Layer 11 of a small transformer language model trained on English Wikipedia (14 layers, counted from 0, width 128). Numbers have three digits each and are written without spaces.
A neuron's activation on a vector x is GELU(weights . x), where the dot is the dot product.

Input weights of the MLP neurons that the questions are about. A number n stands for (n - 500) times 0.0011.
n0: 653513670543346689302787529643483299413440355682351761426422551512749551287339731564369447539531413487397549727294628391488685374622480404582275484540302504432583617420575338628598558680856764342552512356385405340362313309466567517603528441574463725215517637410307447418566590384599350550336610521458253313496299571500487437779450556468602286441581525357569975437625663324459720413573
n7: 644513718801685680631496524377246462330467388344426580492416454636638230394584699455755604530366488549596488709408564480552396658623354530296419412520344500710377429391415699484318526380335595385450200585273483403549470319376394542614284663280472779422269528747708544571405583564524573398304607467369281335525433552579496504743638378222449412442618524561950604537512594443636619403606
n12: 410617650579664381444389709426274594626515298542777466381405673507635414507685414649400719496504449648860286536467438312456641400493311565406460439525460529244488397626595489721554441179552564512572554546464481583345484556403189673425397430403700535610599546636415331374644365555299500511518457511581359622638697543324675515523647628424625558541500427308489534348496378415420411302511
n28: 432279475262584514470602294619281141572634324570414228537478732544599500462620129577575262618446320746543620754301567301446492610784402236355454550455301592592562418837622424525348813393474384628596529592446430578745244427804547668364439664254800420289318595552443566488578453567609549496463598426568452592782390725336544702439492338491660421517524604572461526564471420424475521441451
n36: 629584553618446597529579520665423479617673362415241513560581626689585400599864456658629766219739659669288480387500370319406081580591393466597541347381569500394564488602586594464580426605600366569492516487355525276401447425392339446619540533283536084582246389719737368696569382561207591508678625551430398615320621491440595566462598417433336407354369451620508832587520237673444330443512
n38: 697533526626515538604699458507419473525597414490638295424684401450497282238385641635507445406538519484387589573615459318391223440454469706548545408484430639614551431716584432513544617503727563473537538544341600627286490477345471586629538396818414599506550537367512500566644354650465606679522480483325527426426525417462585390493477506374305564470516385357586391497390429688643477390384
n47: 350586512516326323391762317584500582454553520479261521339471264596319443468579470722358602616449583641415378606583450412520527326504550241763592633500524456378625508663703500154492534238585524550356399612246318669476730427415352732496643820601685555525644338496450667329578916555654411512335492463392471401487278364586353608557285500439589429375581381440496467448552400412657500706713
n87: 325708586331472492421451582670258365511430496539668742739496278504486320571356568561457700340540589273627445389348441534604400744606722492633313496580533552335508464504522343570683528621409393606674496527695271570485800546359364312403235628756526528565303513454464504434465400444455810674378551662413465590559308400405694323419507648443672348515478675451385500583534410485297538560464
n93: 556431543463602453564175266556508341504508569640383442438447468447425528699355331311409525496580543420648520547535617492685430500596450434430659410442246476610463762405298429833670551445528512371373404475438196385476441154670728459359369603574370404511537518520630465326434598508705656464539596455655471492197691475314328691300421400759546363560623378476675887412484691460258552725673
n108: 545440391357313532541467537400519451193587526523534431633500433486465433401272410448799395302411387341484525641453871445456396653482365416446548536702204628402492472423679591644736508496322634438508646630658462235430484574623478440721546621504587651460394351647715514521394609572576442430388396282669709447523428473479728361345397415516486518422309395555586703434372709342525630431546
n136: 605377575635459582492359424480666283337360484418524604477417406592383541564414432625417487616530694456662320445649496476480590315496365437539488449585598397184225349523424536315271534285634330559545477429648500796272547649208632622925546676416697462213451496516861414352330504677729732428559412250560578504288857462543550656566508366548496559464527547424569488456436552608520637433543
n157: 897657465187345897504559508496341544496601468298512370600617476507385688410523259452254496598550411658606496330446451327469439621638447340400356473451350652511872451545289648685534703469587452541448230545623415536449788322552374428403674422405461434646593540512568542515580808539426769390535599552484212508386376396443368649415324598627454431397659461626312648398531445551412579395420
n163: 364324429586448523340479425475470479663323487331457321521535367753536838433508407674684469491131446356689492421578491546525344431546293640233876628492384592524334674472575529541680407512628483526340496701611478396634817411304668449586415571435500602660375382358121512312722496901483629668356509367698539787198669589402571575543496601423614558394662475193491461365638454416558525442463
n185: 468541641496444645373683492782455565605589520275612562612459460451604633670586408392227630832454429520504465344305500329508465431444416434539496329245379524395492653496390520340392613574288717321708573673616414659167403408612385290526458437343461387540463393395508774531702266387645467841453542545603672766455474492454733619321591648534331531668443258579654670575354706536554456410485
n189: 496393599418602289536540412637550250481459553422500542719566537343613512504343326375579530662521393540581586287307622336310598330733701483304540398500382420668454531603408520630512572316476691638352616588387393554508423472248661520509597704777551635358298162816450558504504704528619593705429605422468277454529400538212576676537376212691780579439666417761520467616758324572425383468488
n198: 780255451290393467344393474401453745680465427488481661381535562533464469580403576665559568355335470561428630451593648337297262485447522528664496485562399443403674775594636383526614416422665685468859551587329551344633649439542580550309504587617257588572254564652591385552162798571523500549325360710473578559342545633496424625516689558213408407400547403569388547496519436511314523428467
n209: 469689572551591550276674405404639429547551430571659775695429457485637484527677715550600590496537576566522489338504444650796470645408385340560443530301455714580196544580282367398623565410329617552528649336391638350285524345344438363409452335732447573448350392370526257541646390405527723623538565492481342564376358565638544259213320633396571515399795598469755441627572554577609434382578
n215: 311414297461360008688439534466520426341488658583670437481665512380356527648399500307564621559367508358658347474425532557575407563722393635541447444372489629630504463598659674350519327489562252712535541504496579375481314465740561593443585462609620592341437389726694441630454776812447617580463300438588366532591421443533588473570648335529441399300555485702562839458655367500713458417441
n219: 735271414360394473504333599371281525618577592359761582147393546512500441041357430328457570573724603458509459602712496604578455400458380439618409419560618521453366476532232376496161342537953416404782745608500534602575500412399600555375712421609349657632696262436353435520669432402799684421492430547264581521504477623572600508415545361581556484672221537508525504596611653475362504389604
n241: 563605310648377445479462418469361489487313747907632511702698545513439497370311391434600551390355429510566594517561486352517510533503503514487575608335473415392453732448514636564587446591417497572479570500497383479473369403524555584176507288402351446646436566588540527640440668402493388534564453419521603454582571686747323411514332516522683372455497747373647423552251435589325725497573
n243: 402476454659416663652445407465395361518488539316547814538468726533328520605355578461549550403545519644640481420424447216339561474738496431260504652223584585204403455574411573615190484375417425439536425577629428300519525449185749397479567302470404561229640312826586617595655595309565520477435386289578556673565508302432639453568454459601583431351429611539540425547735760550614500647586
n253: 600410475376497500441721475419439560198639496349645352421526593336366533442593457356523399462268641419484669568338585646482550408394366500633409550567270355385672447483544355396461608543685500488428504538607538391635278382433709567253733365311590750500620623654388450539551269550721523522593300616723496614572556620422785474635238465362447655489542554533309470463609573504769471554641
n254: 597421420405238778374470467493588489514557500527500350489565346429503568570296672384689555511598438745616337405431527385438446600563525515409463576692587419574566421612401394416644434478507290353321701531359576599626587436534367489302557552533252387430603496580507630417425560460504937274569628757659317753415279417565185400288474404600579667500354522589462526441335393681659485445682
n269: 680539380500661520405332387375645492532644485445803304659321581352486423526493224557338693543308436599517337630541262648545626412470566338496466400416504492561362442213586534351559580703557477365523588484640340344523468362209636565589558492284381377503640674465460702323626554623552576496400723500598211477449529424368428341612553522545460452791573586618794515379677549666733649402390
n272: 516765412640527409236776713439420463462587242358471316706129360488272652633714624659310693571556488443740583277567487415508611644532648319540488591488643448492159418592452524488386598302296484382683445504362596571298367378332585340383344585429484789386554804682446476378631372552536641512480508512375508713563588444618500371570472500565304778504752703500384483480660605512504638592434
n283: 313512587447640781512451376512408615283257366160455513370757598465466480512397619650487445512470651351437579516536390576568390255363516534673572826369599400477517205355648596393430050437748704538591543433418508628564346764569597492440581564376484420362620437401519367555656611425301458629413403484564637554324596585734669492529460492313445532455624793528516697162305596291453476444628
n314: 520488469508573329523613388609307678478667716520563697519480421533544642515508414516278475468561489240752591660470313438561451332636328383466377564597462611338734590467473608424583345689586465674663493218587161786457628449559562583504664458377542634332389548393611707628708464668703378461492390373744432576488412208583508423722269779533684515398336531236429366411442376492477367531493
n322: 410573544528410559727400238647599420743647465405327670614433319621490542688409623417397525408442639507270436530510443452608627355483546447453510530342453626458632586575524466416410504376555559636725546429326546546517431552559606155232579265383460500543577492574402736467633598584608334654443604514668560383482243489324356428654446520485410604562556530455385399644738613476600562469533
n341: 479583315601500625574323475454383644480370432384536361562507547416613471444351362354537541274526601383413617663652319214754352548620565353603532476439656440550471480500412507327517522559361318500478729720703671659454399372696694615481418553535514478542352555446402771476572529542465545391514330558546565358258508519534600486467563341378408742781398444373439514624545725356321383420500
n342: 414626559483672381321462783496570162637317311539586271649417496690356461373546603581611333381644534504562508362400776525584346566487471314699538683349358365774310615790677496442644146525466298624465582526467330356297482539470292539555557373453467576600648600418288257409795491504735531449259638600716609790416629536455393635083458549615627667470602584564470634453702348453429568576619
n351: 559335473610728563545554260846333720441367418403854532298495258350487491482315273559533581542325562212445439676359589504646360418621569327373473539552491527534659686564380176715609855579541682552762396379566449169634386523219572473586573504780513524455477279587749535470106719487372443527614524532845431722439422600413801464468464573408318566387724610509619550397309183388618378460357
n363: 417511269534777500328683655541184424493584553416523589395404595504682477385372414436461504362516427571600646328529321396691533371548557485475548631607598452486574525733674294635608315264338357586382604430467259355623555451447515523309590311451621457443286713538764500467328405507360794474536605428429458542488286366417437378748530464528576537538375621504386485586408570815478743489374

Each question shows a token from some text and the vector x that enters the MLP there. A number n stands for (n - 500) times 0.011.

" Ret": 488586663599483426345626552535535597482420414613464410396717505434576704527523600352584482504714417587506583441471580659518772563265512338482516546343552439477541386426403463517433572494513418423399388468403562470555646777491495470495426505589404224431702619365483413574552472461472443482598503624422508468583418538530383463542391677470421325463289532703678408527527628541478421511307
The three highest activations, in order: n209, n254, n283

"ood": 574535574411421242548438626518469560726509528613493580408403725515548526692453577569518422610527602465461550477453621573447620447364522411415460410508578394468452437429480445573572548415547436547347387449706632471447662590507441552513471603323568423548541625417512473558574474417477466385592500571408667294557340446568594500570570540442454422595432472640443294462510524572446474509340
Which neuron lights up most? n12

" 45": 603509581749443398371540334369458577577385630424507591569482580568559653396342606447327391451619406524547447407359542537509652493406573429468479516339502405586473402564354276481588592455623603318466296448554710468620397571594555760791499575598453518583489598494393403432483518443497479451745402333438595437573616351606445588617480576585357211547431558510552523496463608548456529538386
Which neuron lights up most? n0

" her": 524581631523336198403360486428419480630424544603446578401507726509639505551605634489642399555552443491633579463386729606436614429418480351484563538523452550547485473460424584546385554402386395479455545461540428494630606570460570537648377512464323469588581570429550504479585471541567430488479410462460693450478509440516597598483401489463517511545425554504516293431610429599410545540493
The most active neuron and its activation: n342, at about 2.1

" 2025": 470604646703372237547591509544652539746333376480501482504605507545635582544389547452390535528702445455422648440553512554342512565423479464436522438451490420596415476433455467537432711421620444476550495534531494462463522631456454471592469500573405433599644558347554327414471405551396439396486397533434534493565651427506592613539587521446218401679366462566559509469567630570571453548336
The most active neuron and its activation: n38, at about 2.7

" family": 535513643462443236467346401409427494589363590585404456438514775590624583660464566409611349549579521509603515535404658629367564475432446450349432555566484487478526442416533398494567639493480443565465427507544442430555535589521446370655409535491342575564634625515441511591413495622336433456521413480542745372538618491487532642452583551359496428507471547509413342429516640531520450639393
Which neuron lights up most? n198

"ela": 461524597473513418540417545463422603518431663511532591560567513596503587508266642373438475703660367440388500514390819662403585529580535572523541550273438494436481422399414564634354707571485347377483469554442627321703680794334587518576399516556523473713543413417574516521348537429401526457668442485606511470862527418662452408515387497486404425496523378477517377398552513457449278503356
Which neuron lights up most? n351

"na": 426632677477377432616440644549371577598415581582330696509530595460568550675292599375484395670490487413477590569495718604408490520461560530381427488334685365617585578401509732709526654480476420399533431538492463367582645851561470457691457481496675380398554464359598562467545288510326479456501522591351402478578442401563343516487391554375364466608436351493450408520587636427381457547324
Which neuron lights up most? n87

" God": 526660654524307297524411373525436554500469609542450500542395643615667603571542589357586364525517437422578539332448591530474560489527609287536501387536443482448571425443433368544482600483443335569429391468498591508659635780537526538524371468386488497585610767458535555682484436596486336576592465530458515355570532443590455542591423513428388506449355627528426311446475499625529522449438
The most active neuron and its activation: n314, at about 1.7

" James": 575494570563410271411492357552493461617422450556486444438501679513629565521534438396536269566558369482252596539414463662392582540417507519438415439477478521530574357417518393490479737598584351469448353550483657417831511506576533680630440412534455299554615689533461566521503510537581473508621430480504537463537422508560459453549372523468472457581374590581633427414419479671507581500469
Which neuron lights up most? n28

"act": 490519506596494447363532405245484459629387607559629342507558567386715537458633589305587305586592450507475572310405545662566549457601490437657497496415499574504561527442391562588589655483583449592382459661500447264679689555611470550689399608481446467560529555445589431487463486354372494512725420546548511559699343457450432550570563653463321382470382478534530446493542463348594311546176
The three highest activations, in order: n351, n157, n215

"=": 415516632598451274379456461404622632611446555428471472471518482529633590538574644453531272420647380453544530470446655584601609779443415313324484441437568593541611489492449483462451532544554434403358443501452651582587473642517464525582450574613510479511597708435554534479434482402455419528521367531516418395467457430560554584587550420439570386494454543606598431624379584514318426521381
Which neuron lights up most? n7

" of": 503484533584374094409448492457513503571481625621476563513616687608531616562399490471612442522459591447439543469526574582547530596468518417378507413535533479416662532430493545589542524431508514388467358560463504499554571588461533597573504531466457590566446461466545555563465529528458446474493493478490568404524611444501477543491492491392443440471444478624445386445554571527433425534505
Which neuron lights up most? n198

" an": 589542420510452297497412608365450484564505642634433388460648576604565571523335515547524350516513433485552481398290661778540443472494537454347419598618476597557437561332551546644405611468541540461571492637381318396546490754571383507686520445463686372680671496450555587601494461342498353432455553466463576437581365376642530537460401655456460477418494453559549249527520453520483525565456
Which neuron lights up most? n108

" |": 561569628556392245585434530434495410581425510318381508517485438471575679561429602503515486533682542487352445506602578804502682524387436416425519542380501510566489402570339534488535540537560425335448454469330525305630461516510533349612548479564526408622478743560555468532568513382663478459627469457418563458594383459518474472442428486422483467530537564604578634547544503427514598503433
Which two neurons fire most, strongest first? n322, n209

"or": 480489583353402234460510504382370463547445537659419417451556759595567635602499483425619359566598577479540520524432656631426566464395375497399390473600591559479547449424493392561508530421526456610463400588641425487637568627574416480682345626433490432619661656501569514594480487454395353470400462547466619392604445521441465574461561516465382386514493482499428454487437533589578476599336
The three highest activations, in order: n28, n108, n12

"s": 545545608485432342450572470411548344542489595435532424442534763623704722533411518393513353476595480488350571450435463479448565479398518339416467465392596526409596487493464560383552586488419437503402396593453601394591622477445608562611400442523462457693660845450590522553503385534506402462569461557471481612543518461576455449529539560413474450468498581602590300447369608518496384497301
Which neuron lights up most? n269

" Jud": 578484481650327460469376341551447763543504665520456398550693615552508570604536526521512407529362383314414451376305470696548705468531529304368360452476447432520436332394509521651450513608559498374341424669566680367742574842521482569507472650418492421685508530333573546582400395527552399440509477555566460243492532544559457604590348516599404516456426545563510358603391585470528589573514
Which two neurons fire most, strongest first? n241, n253

",": 476531501495413149540365401526442536513478602600448452456575671494578619466398632492563480588611561402530572511527588565572585572425521566404513534418508598445628488482489406505541556401443511455357566362603512454566527581465541620602501608433499593597598653511447439524439377527430304439582440501393598519617445548518546520519556450419456469514479381610530297526454376503457519561423
Which two neurons fire most, strongest first? n241, n215

"an": 538510605542438306502562438424525525534515555462547464431520697582738560539506434422538309605587416500321555476427437587461602448411461515494527444559668554474541359384460480509488500490508436416436465500502605390667484559422561607632478510555515362634559953447553532387567406428557415483582359488455479484584523491475533443493417563378407396514473500544556405517496574498489420508424
The most active neuron and its activation: n269, at about 1.9

" school": 415499585576413274417362506440452625523429565653469614618400719644567579705473530560501308567585413380560433413470481563391630507464344356457411408562505517475575409353519530606637634519487424442381526381425517441679579509587519401459537490568427534694570657373464610595335429604465408525562484421492521313461496423554462674485501541476443497595600494575324515401505596484462534606432
Which neuron lights up most? n93

"dom": 393571565453299283567428436457467625625448600610511547468445802561660611547482520390522424505493544411523426482412631556590615453477514397317535506467537480517455556428558550513430569434468568626448392464555536368464606628612586440541482551440472420527622793471444500638492473524505440570549428508516655298637337465412501503510601535403502439537491541557399280442465529542470431564274
Which two neurons fire most, strongest first? n322, n241

" love": 501603609522276391461464532389331564640377548547550657468435723482614651628486736523554416417520618546481577370347596511492555412564488350369525550583425456478544553428418557455486696406401286456347382523543549548572695612507516512666468511451336683762586628403560473571439482583247467572545524486354646389400253523517589575400467544516455402557447562551394352427581439552611411458423
Which neuron lights up most? n157

"\n\n": 469466622526363192335472459488538535536438548553524570597603537563623631555425537495560266483577423526511514503472534593462644647521553363467473494495445568396675429446455532476602586360551426401340414409420532500561654496497455543666520672628522437538585551450547492545481417493481226432488460586439444473528416429486571490509564444493489445524425571577575502605508586571549501566341
The three highest activations, in order: n47, n0, n108

"\n": 478433671566379185413522501536518486584440571550510520578565543613624625508455563469574307529584393515508529516491588621461568632504583360420472487494459583441604380456433551456592545342529422342382400430485557462552637461513484551668473660629512480566564593497483466552490394472542243448518393520431445457554426395543524493513523455427419423509477607569631512618510591574514494546369
Which two neurons fire most, strongest first? n0, n7

" She": 468493652528448278352243440466510557532451525555448466340443594506570633529491606433597389533694281464514535449479424661495581450442392400405500571381479529445528551348422467497499622336490445365337481546433627532720617589519419511600548632629450419496617726402514524561539391408519356562610459685432525590469487448610484567616430520527485602529412553463459509425576526653469525532536
Which neuron lights up most? n254

"on": 469502626516328244501499553406396593578384545606489558439561847583576622642467415491436367562523637424493556511430595553500586589457479423339345473474522464436548445431521471491529597482475477643506446447568512427566605633558463524528436547466544498531580689467513464590538463549408472408609431539404583414450426422450607564549652541370422424481590448556385317554440653505495464496273
The most active neuron and its activation: n12, at about 1.3

" Dragon": 498607697599500363498503414323459593414421430494503444497430640541669631431424638440538364609658363449317671426518558607395521637388502331497480476569429553593487420373396275479498585413572508486423444533372532436601490510389534476642442439561479439640683816470594488675503466603378516517512363510415556431740511549575429454511410603471439483537426582496535332486595544602504410519347
Which neuron lights up most? n38

"l": 529582648483486302466493470353607509439408458520484502319525658558667586486498537421588304626619399446351621543408446654330507448443437471495468451547598556530517362312487413503467486457529429483463416539503538444680519654422516611721475533614458351644607858485584560441488432431560466497637349405425565556540446582517566441577488564443346412560524515464510550470466586572456463477366
Which neuron lights up most? n283

" Man": 551537593452477360477498413515405520487477547631409377519438576544708670553555534281564383593507470478432521338410622675384593419460464391398546514506425503384674542398499562506548585440541396351479460561460486361572594681451541556567416492463457383579547866480467394632473416510527350483574451604382539411619594597598463629523313537494435487498503563550493180499473480496638517624518
Which neuron lights up most? n253

"ity": 488586595614392255475538572506411608603517548370488410480566606607562642632569544519532390630530524420387543367507388535449471678511455349412485528567506442382464422455479551510481637497328408547449429437466534638576551540493466544648426547526503566599738758416412558562542421517495336593490449507549559466431545440562541583440517405425302444625517489502391284488590641440421421533439
The most active neuron and its activation: n272, at about 3.7

" their": 507448572539483155413387480429423503536434527592446533441470782493634548570525552422619412459473390514591592465485713587511543490432509396406474465467524547522475537411422519566442550448489453455475522571447558534599567602422543632644445514594330520595561588519536479465538509563502461469459416506501759488540458478515574535312473507505479509456453468492654413437584403481459543526419
The most active neuron and its activation: n342, at about 1.8

" Stevens": 518558670611500368461479425299532479547274348442473465360587539531590572555514580567491371595592499478367667481576455657391423508463489387380431462476505358543523342335479347496450605461519370445500440577479486429576628590433560657718411479638346307605625775473567461549499468539507577534629321504454581379670451524632470393700419537480472426644436536462670500480462513713461547540377
The most active neuron and its activation: n38, at about 2.4

" Del": 491503496553558292447530348671542502531449490481410559486637518588538634430558555461594430458576335514391571426490675734422802577408367415315495556458515461424633517405566611559471561480388444289403331525539600308564693790539592564618433415585493376511572679462622454495361391461489583598568387604515495474607441403513469598552322511505512449515476492539564235503404543534546494452487
Which neuron lights up most? n363

" Smith": 563558754633509378475433418361534521423395436411552526436547610534792590524486530559565372582590386447361559456511373592428458418399431448439565487487575465548475341318531386437442506475524390431363465542475519418634492563437630671701419537626537293637614794451620555439585393426581403582612349414468597412592456562663539473499329575466377371584551566462587421441578515503514468570425
The most active neuron and its activation: n283, at about 2.9

")": 423559620524393217457501632477629482391338453540407409451532650574598682574573557432502432584622536493459534549545390623400642583379490411403377527431535520454548370392419469466466676454520474501455401432467617554532567570481453467608402539631510404569638697468538513590477277411450461472448497434451516471666592459528569524571560439411312437652526409439639565610581606544417384494461
Which neuron lights up most? n272

"t": 651474492529278283387499416598452549592423448582491586350427682469613700582340782467465448517651424452590496372507501601591615478497483444527604522553581482479682477448532507469507741379451324510458373562473477573692537627406470463610290484398463517612695591438455616559408404548575446486633386391360551475394354547507549568391505532540480465441410528442443374484661430616493437509550
Which two neurons fire most, strongest first? n47, n254

"phy": 491606680528459310430578513398492615396361547459569541419531621559705556470519594479532327663627443500348540474460462683414418477379518465398458492437530437505420337358575436501507496415561419467449354521558618396644413596466600478678511559514417363749610875394562543413548494430443364523528351490545642526591499469572505493550425507414411406586537535450528429509556585553513370521461
The three highest activations, in order: n283, n253, n269

"ais": 442589389613457444486292380340440601622303501514350677554444601429583557498576457524585266670447502573469619435401596743432408490471665404388533571381571586478606445494422597654535482390756418668480256467520497306557601753525506631651471529419363382578553637407594464734459333500399415476625611505554545377528590391536486456625588510447505336503578388461498438511579484515499389482386
Which neuron lights up most? n36

" part": 373541519514547249390400514569475535573451562597556436405473638667666670639340554371516441531597492476449385430401683663644657501539606355387529579517512439453579634365413527460529516426555427621432453517459522429528703573589559422636438564518492528481640545498469464752472456542465429448476374568480489463517390562554376573532481547378434448520396482628446455344536503466688370532249
Which neuron lights up most? n215